Layer 3 of a small transformer language model trained on English Wikipedia (17 layers, counted from 0, width 128).
A neuron's activation on a vector x is GELU(weights . x + bias), where the dot is the dot product.

Input weights of the MLP neurons that the questions are about. A number n stands for n times 0.0023.
n52 (bias 0.045): -6 -30 -4 41 -10 1 -43 -19 -16 -20 -27 37 -12 -20 0 -13 34 5 -60 24 8 24 5 3 -24 20 -1 -23 1 -37 -22 -12 -6 -13 -1 30 0 7 -27 -12 -15 -11 -6 3 15 20 3 17 -8 -14 -2 29 -3 -7 17 -9 -17 -5 -3 2 21 -65 21 37 36 4 12 25 5 12 -18 38 -40 13 11 2 9 7 -21 -1 33 15 -7 21 -54 -17 0 22 59 -31 43 -33 10 -21 -4 7 30 10 -31 -7 16 -15 42 -4 20 -12 10 5 24 5 -46 -26 -2 -31 -11 -17 12 -9 29 -7 34 -18 22 15 -25 8 18 22
n94 (bias 0.016): -5 -43 29 41 21 -47 7 15 19 -3 -10 13 -7 -34 -12 -19 3 18 21 -3 5 18 -36 -2 19 23 -9 -49 20 15 2 -1 35 -19 35 -36 -4 20 -39 -44 -1 20 -9 9 -35 19 17 -6 -6 29 -11 3 -4 -28 -6 10 -38 10 -54 -29 33 27 -2 11 -14 -1 -14 5 -13 -41 61 4 9 16 29 4 43 7 -42 -15 30 -3 -12 -23 -1 11 11 84 -2 -4 58 -2 -23 5 -50 20 4 -14 -39 -15 17 -40 2 -7 40 -16 -24 37 7 -11 26 7 20 -29 44 -47 22 23 3 -11 -13 19 34 -41 -15 3 -1 -16
n96 (bias 0.038): 2 -43 -30 -4 -35 -5 -38 12 -37 -2 -36 54 8 -30 1 20 16 -19 43 -20 22 -18 8 17 15 27 -30 21 -6 1 -10 37 -34 -17 -28 20 12 -7 7 -6 28 -21 4 29 -46 23 -67 34 38 -12 -29 12 6 -11 -28 6 -9 -20 19 14 -11 6 37 4 23 -1 -43 28 1 -46 20 -2 -27 -53 -1 10 -4 -2 6 14 -26 18 25 7 -13 9 5 18 -2 -24 -42 60 17 9 -14 -15 -7 57 0 -17 -9 21 14 13 41 -28 -1 28 -27 -47 10 32 7 -12 17 -11 15 27 -13 43 6 -20 6 -9 -1 18 -10 8
n130 (bias 0.023): -39 -23 39 69 24 -8 -31 41 21 6 -18 37 -19 -2 8 -5 -28 24 12 9 -46 24 6 22 14 -7 20 -28 14 0 5 11 -26 5 8 12 21 -28 62 21 41 -29 -26 8 16 19 8 -43 3 -60 -34 26 -26 27 -55 -53 11 -22 -24 20 25 -4 44 -8 -39 -13 6 -68 -8 17 -23 10 33 -2 24 -28 -33 34 12 -6 -10 2 -46 -31 41 -5 -26 -4 31 10 13 9 -14 -40 39 11 32 -3 16 -30 -52 -18 -6 14 -63 3 23 -33 33 63 24 17 7 19 37 17 -5 38 -28 -60 -29 -33 -37 44 -4 -14 44 -5
n140 (bias 0.009): 22 -13 8 55 -18 6 -2 -18 -51 -38 -21 61 24 40 33 36 4 -26 42 12 -17 33 -10 17 2 -15 23 -27 27 16 -39 11 -12 -2 -42 8 -28 33 -13 -26 -41 -1 14 -17 3 41 -2 -3 -24 -48 48 30 -7 -31 1 45 24 -20 44 15 37 6 -24 67 7 21 45 28 7 36 -41 -7 -18 -8 6 -70 -26 -9 0 32 2 35 10 23 21 0 -7 35 13 -19 -24 -17 42 3 4 -21 23 -2 -42 -4 -1 5 -9 -19 -6 -49 -43 17 -9 0 -2 2 -39 -11 18 -16 44 -39 28 2 4 10 -71 -29 -28 -44 -6 2
n173 (bias 0.045): -23 57 -13 -31 14 -71 0 9 -13 23 -14 0 6 19 12 28 17 24 -62 -1 62 -11 -1 -20 -6 49 -31 9 -17 -18 -19 79 33 -10 -48 15 -5 11 15 -22 -47 -5 -51 27 -18 -28 9 13 -40 15 75 58 -14 37 14 -38 34 59 -24 6 -33 31 -35 -22 30 -6 21 0 19 -25 -8 -3 2 -26 19 -58 -9 25 4 -28 5 -10 32 -2 22 24 -7 6 -15 -43 44 -38 47 -28 -2 23 27 -21 -15 -29 12 6 -20 -30 24 -31 6 -11 -28 10 55 -21 -1 -4 16 -4 79 3 2 13 15 33 -49 -20 -27 -26 -33 -15
n266 (bias 0.019): -49 -6 1 -8 -4 -3 -25 -15 -21 18 8 42 37 -11 2 -25 78 28 14 42 -37 -30 -7 17 47 3 -1 28 41 -45 10 2 -34 30 -9 2 27 -58 44 -10 35 6 -31 6 -54 34 -13 8 -12 14 -4 4 -40 -11 -15 -9 -25 48 0 90 -12 -37 -24 28 -17 1 -32 4 13 17 -1 -17 -33 22 17 -13 -18 8 1 -2 52 -2 12 -32 1 -4 0 -10 23 -16 -19 36 -35 -17 31 -16 0 -2 26 19 -27 -22 -58 -34 -27 10 27 -18 30 52 0 -3 -20 7 41 22 -65 26 -35 -20 46 -4 8 -36 -37 3 35 3
n359 (bias 0.044): -25 1 61 -3 -64 -5 0 1 -36 16 -4 -10 13 -10 1 -35 6 10 -18 37 6 10 -11 20 0 56 18 -1 20 -18 -32 -42 49 -34 12 26 -52 7 -30 -6 2 8 -7 16 -47 12 4 -16 -12 -3 21 -37 1 19 0 23 1 -35 5 28 -24 -11 11 18 -5 15 -18 35 38 -35 48 10 14 33 -29 20 -6 12 2 1 -12 24 3 51 6 -14 0 23 3 -21 22 -16 -10 14 -16 -12 25 1 -28 -21 -71 17 -18 34 -9 -8 -6 -6 6 2 16 24 19 -55 37 -17 45 -22 -5 -26 -38 -5 -25 -38 -5 9 42 54
n364 (bias 0.048): 19 -34 -1 18 12 -46 6 22 5 50 10 13 34 -12 -2 -9 5 35 2 2 18 40 -20 -52 38 -14 -26 9 10 -33 11 4 45 44 14 -1 -10 -38 38 40 16 15 -2 -26 4 5 -45 45 6 -7 4 -30 10 8 -53 31 -21 2 -9 -56 2 26 -57 15 3 -43 -27 38 39 1 -10 -11 10 -42 -41 -27 -38 -9 -9 -23 -13 -19 -49 -6 -12 16 -25 35 23 -56 -22 -11 6 40 5 -10 10 54 -11 -18 -17 66 -52 12 -10 12 -2 24 -14 -19 -17 -19 33 29 -2 7 -28 33 32 1 11 24 14 -23 12 30 -50 0
n429 (bias 0.017): 22 13 17 39 21 -28 24 42 -53 12 19 -32 5 48 48 -14 -11 31 16 -2 -22 9 1 17 -23 39 21 -34 -25 22 -8 -33 -2 17 -58 -9 -18 -14 9 -18 -5 -4 -37 24 26 2 40 11 0 14 0 13 34 -36 -39 -18 -3 -4 24 -4 -16 -23 48 11 -11 19 -9 -13 -60 -56 -9 10 -21 1 32 17 12 -11 -32 35 -43 5 47 -43 18 42 14 -5 13 -23 -10 -10 -20 -10 6 -15 15 -26 -41 -5 -18 33 -24 26 -15 10 14 -10 28 32 33 40 -58 9 -13 19 19 15 31 6 -81 -3 41 6 -33 -28 28 -32
n433 (bias 0.010): -6 1 44 -32 -3 17 -10 -44 -68 -12 -34 -5 -50 -12 65 -32 -13 37 4 45 7 -58 7 21 6 -20 20 37 11 -11 -10 29 42 60 -20 -24 29 1 17 -16 -16 -72 -3 31 40 27 -1 16 67 -5 34 -25 -31 19 -41 -24 32 15 -9 30 16 -28 -14 66 -18 7 0 4 11 -21 -2 14 13 18 -4 -34 18 9 -36 -25 -2 15 -44 -11 11 -45 -20 24 34 -38 1 -8 33 7 -36 -9 -77 23 -68 19 20 76 -6 15 2 59 -23 35 -1 -15 8 10 -9 -34 3 34 -59 21 19 -4 -38 32 -60 29 -2 -27 29 18
n434 (bias 0.018): 18 -9 33 -21 20 -19 48 9 -29 15 19 -37 -5 1 13 -31 35 -44 19 -33 9 12 -26 10 -23 24 10 10 -21 35 -30 -12 43 32 31 26 -8 -2 31 4 38 -23 -42 -11 13 33 67 30 33 5 -94 -20 -41 20 -2 29 -57 -1 6 -3 -26 -17 40 4 -10 -21 31 -16 -31 -40 -13 39 -42 16 16 -34 17 28 21 -44 -34 -14 -18 3 7 38 -9 -8 3 -45 40 23 -15 35 3 0 -35 -17 20 40 -24 6 73 39 -14 1 16 -11 -3 -7 14 -13 17 10 7 -26 2 -56 -59 -56 6 3 -45 9 -56 24 65 -9
n462 (bias 0.042): -2 21 2 -8 -12 21 34 -35 -7 -2 31 -5 -68 -57 -6 5 15 24 -45 33 37 2 -16 34 19 -22 5 -28 5 15 -9 -46 31 -70 31 10 -5 13 -33 -30 -33 -17 -2 -6 -19 14 -3 39 -31 27 2 -9 -2 -27 -10 -6 10 -53 56 22 -12 -50 29 7 7 22 11 13 20 -2 10 9 10 -3 -1 -60 5 16 0 2 -4 23 -21 -33 -16 26 -24 1 -15 -25 26 -24 5 43 34 -28 53 41 15 44 14 5 21 49 34 6 13 -3 -54 12 12 15 14 -22 -40 18 25 -8 -33 19 15 -2 26 4 -50 24 -55 15
n490 (bias 0.027): -2 42 -6 29 -2 -17 -18 -11 -35 -17 -11 -27 27 -19 33 -24 8 27 7 15 2 -7 -42 -17 -15 1 -2 2 -6 -2 2 -14 -17 29 25 -17 -10 -8 26 -25 6 4 -60 -37 -31 -37 23 -88 7 12 55 23 -23 -41 7 36 -30 6 -21 -19 24 -11 22 8 39 11 -10 35 18 7 -28 -29 -34 -14 -29 20 32 13 -64 -35 22 23 20 -1 16 13 -29 17 11 30 37 21 -29 -12 43 -28 41 27 39 0 -13 -11 -37 50 73 19 -11 32 30 -2 15 -7 7 -16 -7 -62 22 33 -22 -7 41 22 -8 -11 -38 -25 -42 30

Each question shows a token from some text and the vector x that enters the MLP there. A number n stands for n times 0.053.

"0": -25 -2 38 32 -15 -20 -3 22 -9 1 49 5 -7 -12 8 28 -15 -34 -45 -38 -20 -37 -3 14 1 -2 3 -1 19 20 21 -11 -11 -22 -13 -1 18 -3 18 32 17 7 -25 0 19 -29 8 35 6 22 23 33 -13 -2 1 -38 22 27 -20 -36 -20 7 62 8 -26 -28 -4 13 12 -10 13 -33 -24 -5 -4 34 12 -19 -39 -7 -8 -9 -9 -5 -44 21 -14 68 25 -2 17 -34 28 -29 35 13 3 27 6 0 20 -5 -24 -8 -8 8 0 48 -19 -44 -25 10 12 -2 -36 -27 27 -6 -21 20 -3 7 -19 13 -21 17 -16 34
Which three neurons fire most, strongest first? n490, n173, n52

" of": -14 20 1 24 -11 -9 -2 -10 22 -41 10 1 24 -5 -21 -14 19 34 -55 12 -2 -9 -34 -59 -38 24 4 5 4 33 5 -2 0 12 -13 12 -24 29 29 4 18 36 -13 -7 -15 -7 1 56 -25 -25 14 -6 -23 -25 2 -27 -9 16 -18 1 29 -11 -18 1 8 -28 4 -26 -7 -28 35 -12 -26 -23 -26 -41 37 7 32 22 18 -8 1 16 -11 -28 3 -33 8 36 28 45 20 -14 12 -20 18 -17 -29 14 -15 25 -8 12 -42 -23 22 33 -40 13 -1 11 0 22 5 -30 11 -10 -15 28 27 38 29 -15 -4 -23 50 14
Which two neurons fire most, strongest first? n173, n266

".S": 16 12 40 35 -23 -26 14 8 -19 18 -29 3 12 -43 31 9 7 -4 5 -6 -4 -8 -18 12 -27 23 5 16 5 -10 -17 27 13 39 -49 -2 -60 -21 -16 -23 22 -3 22 -2 5 29 25 -11 9 29 29 37 70 -16 24 -43 -18 9 -30 -26 43 16 -10 -3 -10 12 0 26 -11 -10 16 24 -27 -8 -3 2 -5 -13 -40 -22 4 -31 -33 4 -9 16 36 52 -6 -4 11 -21 -7 6 -16 14 9 -46 -44 -20 -7 23 37 25 -11 2 19 14 1 -5 9 11 -37 -13 -25 4 2 4 -2 -13 23 11 -60 -24 10 -7 12 -2
The neuron with the highest activation: n94

" Spring": 9 -24 -12 -26 -17 9 -6 -11 19 2 4 23 -4 -10 25 -1 -36 -9 12 26 5 6 5 14 1 -4 12 -8 0 22 -9 -50 -10 25 -14 -39 -9 -26 -9 6 -10 -47 -30 -31 -38 -16 -4 38 -17 38 26 3 -6 -13 -44 -2 -37 -34 25 -6 -20 25 -27 22 29 18 31 24 16 -20 -19 24 -20 -5 -20 -53 -21 24 -30 65 23 26 -9 -8 -6 -2 -2 18 24 13 18 17 2 -20 20 9 -4 -22 -1 40 19 -23 11 27 34 24 -23 21 2 11 -24 36 -1 -5 -1 -2 57 27 35 7 6 -2 -23 -13 -21 41 -29 -46
The most active neuron and its activation: n462, at about 2.4

" the": -2 28 1 2 -14 5 16 27 38 -28 11 -1 25 10 -10 -26 -39 7 5 15 17 24 -26 -43 -43 8 -4 45 7 -10 -37 26 -64 5 -28 34 -3 -10 1 -17 -23 15 -4 22 19 33 -31 -1 -34 14 14 -21 9 8 -53 -28 -9 -3 19 24 -29 9 11 31 0 28 0 28 -54 -21 16 -3 -20 7 -3 -2 -16 -34 2 25 -17 -15 2 14 20 -18 -42 -36 13 16 -24 -9 19 -35 30 -44 19 34 1 8 10 11 8 -7 30 -23 5 -14 26 4 -38 -8 -2 4 22 -10 4 5 -23 1 12 16 -9 48 50 17 32 11
Which two neurons fire most, strongest first? n96, n429

" Ch": 26 48 -20 35 11 7 7 -10 3 -7 -19 -9 -22 -82 -35 -11 12 15 -13 13 24 -20 0 -30 -14 18 31 11 15 -38 -23 -37 -20 -8 5 -19 -56 -27 -49 -16 -21 -23 26 -14 17 -11 -17 -3 8 19 -23 -21 -18 1 4 22 4 21 10 14 19 22 1 -2 12 38 -20 -10 15 24 28 18 12 30 -2 46 -41 5 15 3 -53 -19 -14 4 4 6 -3 13 46 9 31 -4 15 -4 6 -27 -2 -17 0 -25 -2 -36 27 26 9 -14 -13 4 -1 -15 44 -9 19 22 11 -7 15 22 24 8 -10 42 -26 -24 4 -4 7 13
The neuron with the highest activation: n359

" Tim": -7 25 -42 -11 36 49 -47 -15 -18 -1 -15 -13 -10 -40 36 -15 -2 2 22 23 -2 36 20 12 4 20 -57 -5 4 -20 3 -57 -29 4 2 -4 10 -43 -34 -9 0 22 28 -42 -13 21 -1 4 -7 36 -20 -17 -18 -2 -36 26 -1 -13 -2 -4 13 24 4 6 26 28 15 23 5 -8 8 -18 -14 -1 20 -17 -29 10 -8 65 4 8 -24 -19 23 -23 -4 15 41 -21 61 -8 -5 30 4 8 -27 4 32 -28 -9 -36 6 29 14 -8 3 -11 -12 22 16 -19 -26 -6 11 18 52 17 7 -12 -11 24 -26 -21 -23 -1 23 -7
The most active neuron and its activation: n462, at about 1.2

"2": -37 -28 6 15 -1 -39 1 -2 3 11 15 24 13 -31 4 -18 -9 -56 -48 -5 -12 -44 -22 9 1 1 0 6 4 5 -19 -2 -10 -7 7 23 10 26 39 30 37 21 -30 31 20 -31 27 -13 13 12 43 34 -3 3 -2 2 12 -22 9 -7 -19 -3 42 -9 -41 -27 0 32 19 -21 33 -3 3 -24 1 39 27 -15 -9 -4 -24 -9 4 -9 -20 32 -12 77 23 -19 -6 -29 35 -32 20 -1 25 23 -21 12 39 -14 -21 2 -33 -17 5 6 -6 -49 -11 -21 5 -23 5 -24 17 5 -18 55 -6 -8 -2 3 -16 8 -6 31
The neuron with the highest activation: n96

"S": -33 -28 41 -2 21 32 -64 55 18 6 2 16 -21 -17 14 -14 11 5 5 -18 10 -29 0 2 13 15 -5 -1 -2 -15 14 34 -20 30 -22 -2 -36 -6 -35 -23 45 49 22 8 -12 26 -3 -4 19 -14 8 -32 8 -1 12 1 -24 -45 -12 1 -45 17 -3 -19 10 8 20 10 28 25 -37 -19 18 -34 13 -4 -34 27 6 7 4 23 -25 -7 -7 -14 46 40 -2 12 13 -72 23 -17 -15 -8 10 2 -25 14 -1 -8 7 31 -15 -10 -19 12 15 -15 13 17 -16 -6 -41 5 27 -1 25 13 3 8 3 20 -69 23 15 -26
Which two neurons fire most, strongest first? n52, n140

" V": -42 27 -40 -8 8 21 -8 -5 11 16 -10 -2 8 -41 1 -24 20 12 -23 -4 -13 -22 16 9 -14 31 -6 5 -13 -9 -28 10 -31 -29 -11 -5 -35 -8 -16 4 -6 -21 0 2 4 1 1 -7 -15 7 -14 -3 16 -7 2 -3 -12 8 5 -14 23 1 10 -12 3 -28 -20 -2 -44 -22 24 5 25 -8 3 72 -36 12 -44 19 -13 5 15 41 -32 14 26 2 18 -17 21 9 74 -8 13 -16 -3 -41 -8 6 7 -30 49 26 0 6 -20 19 21 6 -20 28 -22 -12 -8 -5 49 51 30 8 -13 40 -16 -22 13 34 -27 14
Which three neurons fire most, strongest first? n52, n96, n359

" |": -1 39 22 1 0 2 40 20 0 50 11 -4 -25 2 -24 28 1 -12 13 10 -4 -31 -28 18 27 16 30 0 -38 -18 29 14 -12 -6 -43 16 30 14 37 -24 4 38 -68 -4 1 22 9 13 17 -35 35 -16 -18 26 -3 15 21 3 31 -31 -9 -9 -45 -7 -11 -14 24 31 33 -1 -5 17 -12 -9 7 -21 7 -22 29 12 -7 -3 26 21 19 2 -50 5 -7 17 5 -43 26 -17 9 2 17 -24 8 -17 24 -31 -34 8 -5 -4 -8 -3 -26 9 -9 -14 13 -40 -4 11 -32 -14 -1 1 -36 -2 -3 -30 43 -41 -15 27
The neuron with the highest activation: n173

"199": -22 25 -6 -7 4 11 30 2 21 -15 43 -7 -1 14 4 3 34 27 -11 17 -27 -26 27 32 11 -23 -38 -17 -2 -21 -35 -25 -13 33 16 34 23 -7 -12 7 3 26 15 13 -9 10 2 11 12 65 -1 1 -7 -7 21 19 8 -11 -21 -26 -4 35 12 -21 -7 13 2 9 47 9 19 -32 -29 -21 22 30 6 -16 -41 -22 18 -17 -48 -28 0 29 -4 50 42 21 3 -31 -10 -12 39 28 -11 -25 -34 16 23 28 -27 8 -37 -16 -7 -5 -6 -1 -10 -25 -18 17 -21 -4 -2 -17 -38 38 -34 -19 -36 -36 -37 2 -12 32
The most active neuron and its activation: n266, at about 0.75

" at": 17 -33 15 -3 2 5 43 16 46 2 -4 27 -11 39 -9 -42 40 -7 25 -21 -4 25 -9 -21 -3 13 -1 -27 -19 2 -7 -4 -11 9 -9 -4 -33 28 -7 5 30 -32 -53 -24 2 -18 -18 3 16 16 -5 8 -43 -11 18 0 33 17 12 21 18 -9 -32 19 3 -9 -35 5 -1 -6 29 47 -13 2 -35 -51 56 0 8 6 -17 -25 1 35 5 16 -25 -35 4 12 14 3 -11 -5 -20 -20 41 13 1 -9 -18 3 -1 -27 -25 7 20 14 30 -45 -35 -24 10 27 53 3 5 -23 -32 -7 14 -1 11 21 -2 4 46 -35
The most active neuron and its activation: n434, at about 2.2

"L": -18 7 31 10 -1 2 -25 24 -1 0 17 -34 -43 -24 -14 -8 34 12 13 24 -24 -2 8 -12 3 6 -5 -5 11 -19 -5 46 -6 31 13 -19 -34 38 -42 -28 -8 33 2 20 2 4 -2 -9 7 -20 39 -34 33 -3 22 -27 -14 13 15 -12 -11 25 34 -27 -35 -14 -17 -32 -10 36 24 1 -42 -16 29 11 15 41 10 -32 -28 22 26 17 -23 0 31 22 69 3 3 -43 31 4 4 3 -8 -41 17 -11 38 0 29 39 -20 -6 -35 -12 -24 -17 3 2 -38 -21 -33 -21 13 -11 11 31 7 -6 -19 -5 -28 6 20 -7
Which three neurons fire most, strongest first? n52, n94, n173

" winner": 10 -15 -6 16 17 -4 -41 34 5 30 2 -1 -5 -28 8 -24 23 -18 31 -28 -7 -22 -23 8 22 17 -22 -13 -10 18 -18 -6 30 6 21 23 30 2 13 -28 -53 3 -27 26 16 5 -2 2 9 -6 23 52 -17 -7 -32 -4 -7 29 14 3 -23 -52 -21 5 -19 45 1 10 34 -23 -10 -7 -4 34 -28 -18 63 13 -13 -6 17 0 2 -21 22 6 6 -31 44 42 21 6 -22 -2 -13 10 15 12 3 -22 17 -17 20 -2 -31 19 -10 -13 -13 -23 41 44 7 18 -12 0 25 -36 -5 -9 -28 -39 -47 -37 -34 14 35 -31
The most active neuron and its activation: n434, at about 1.7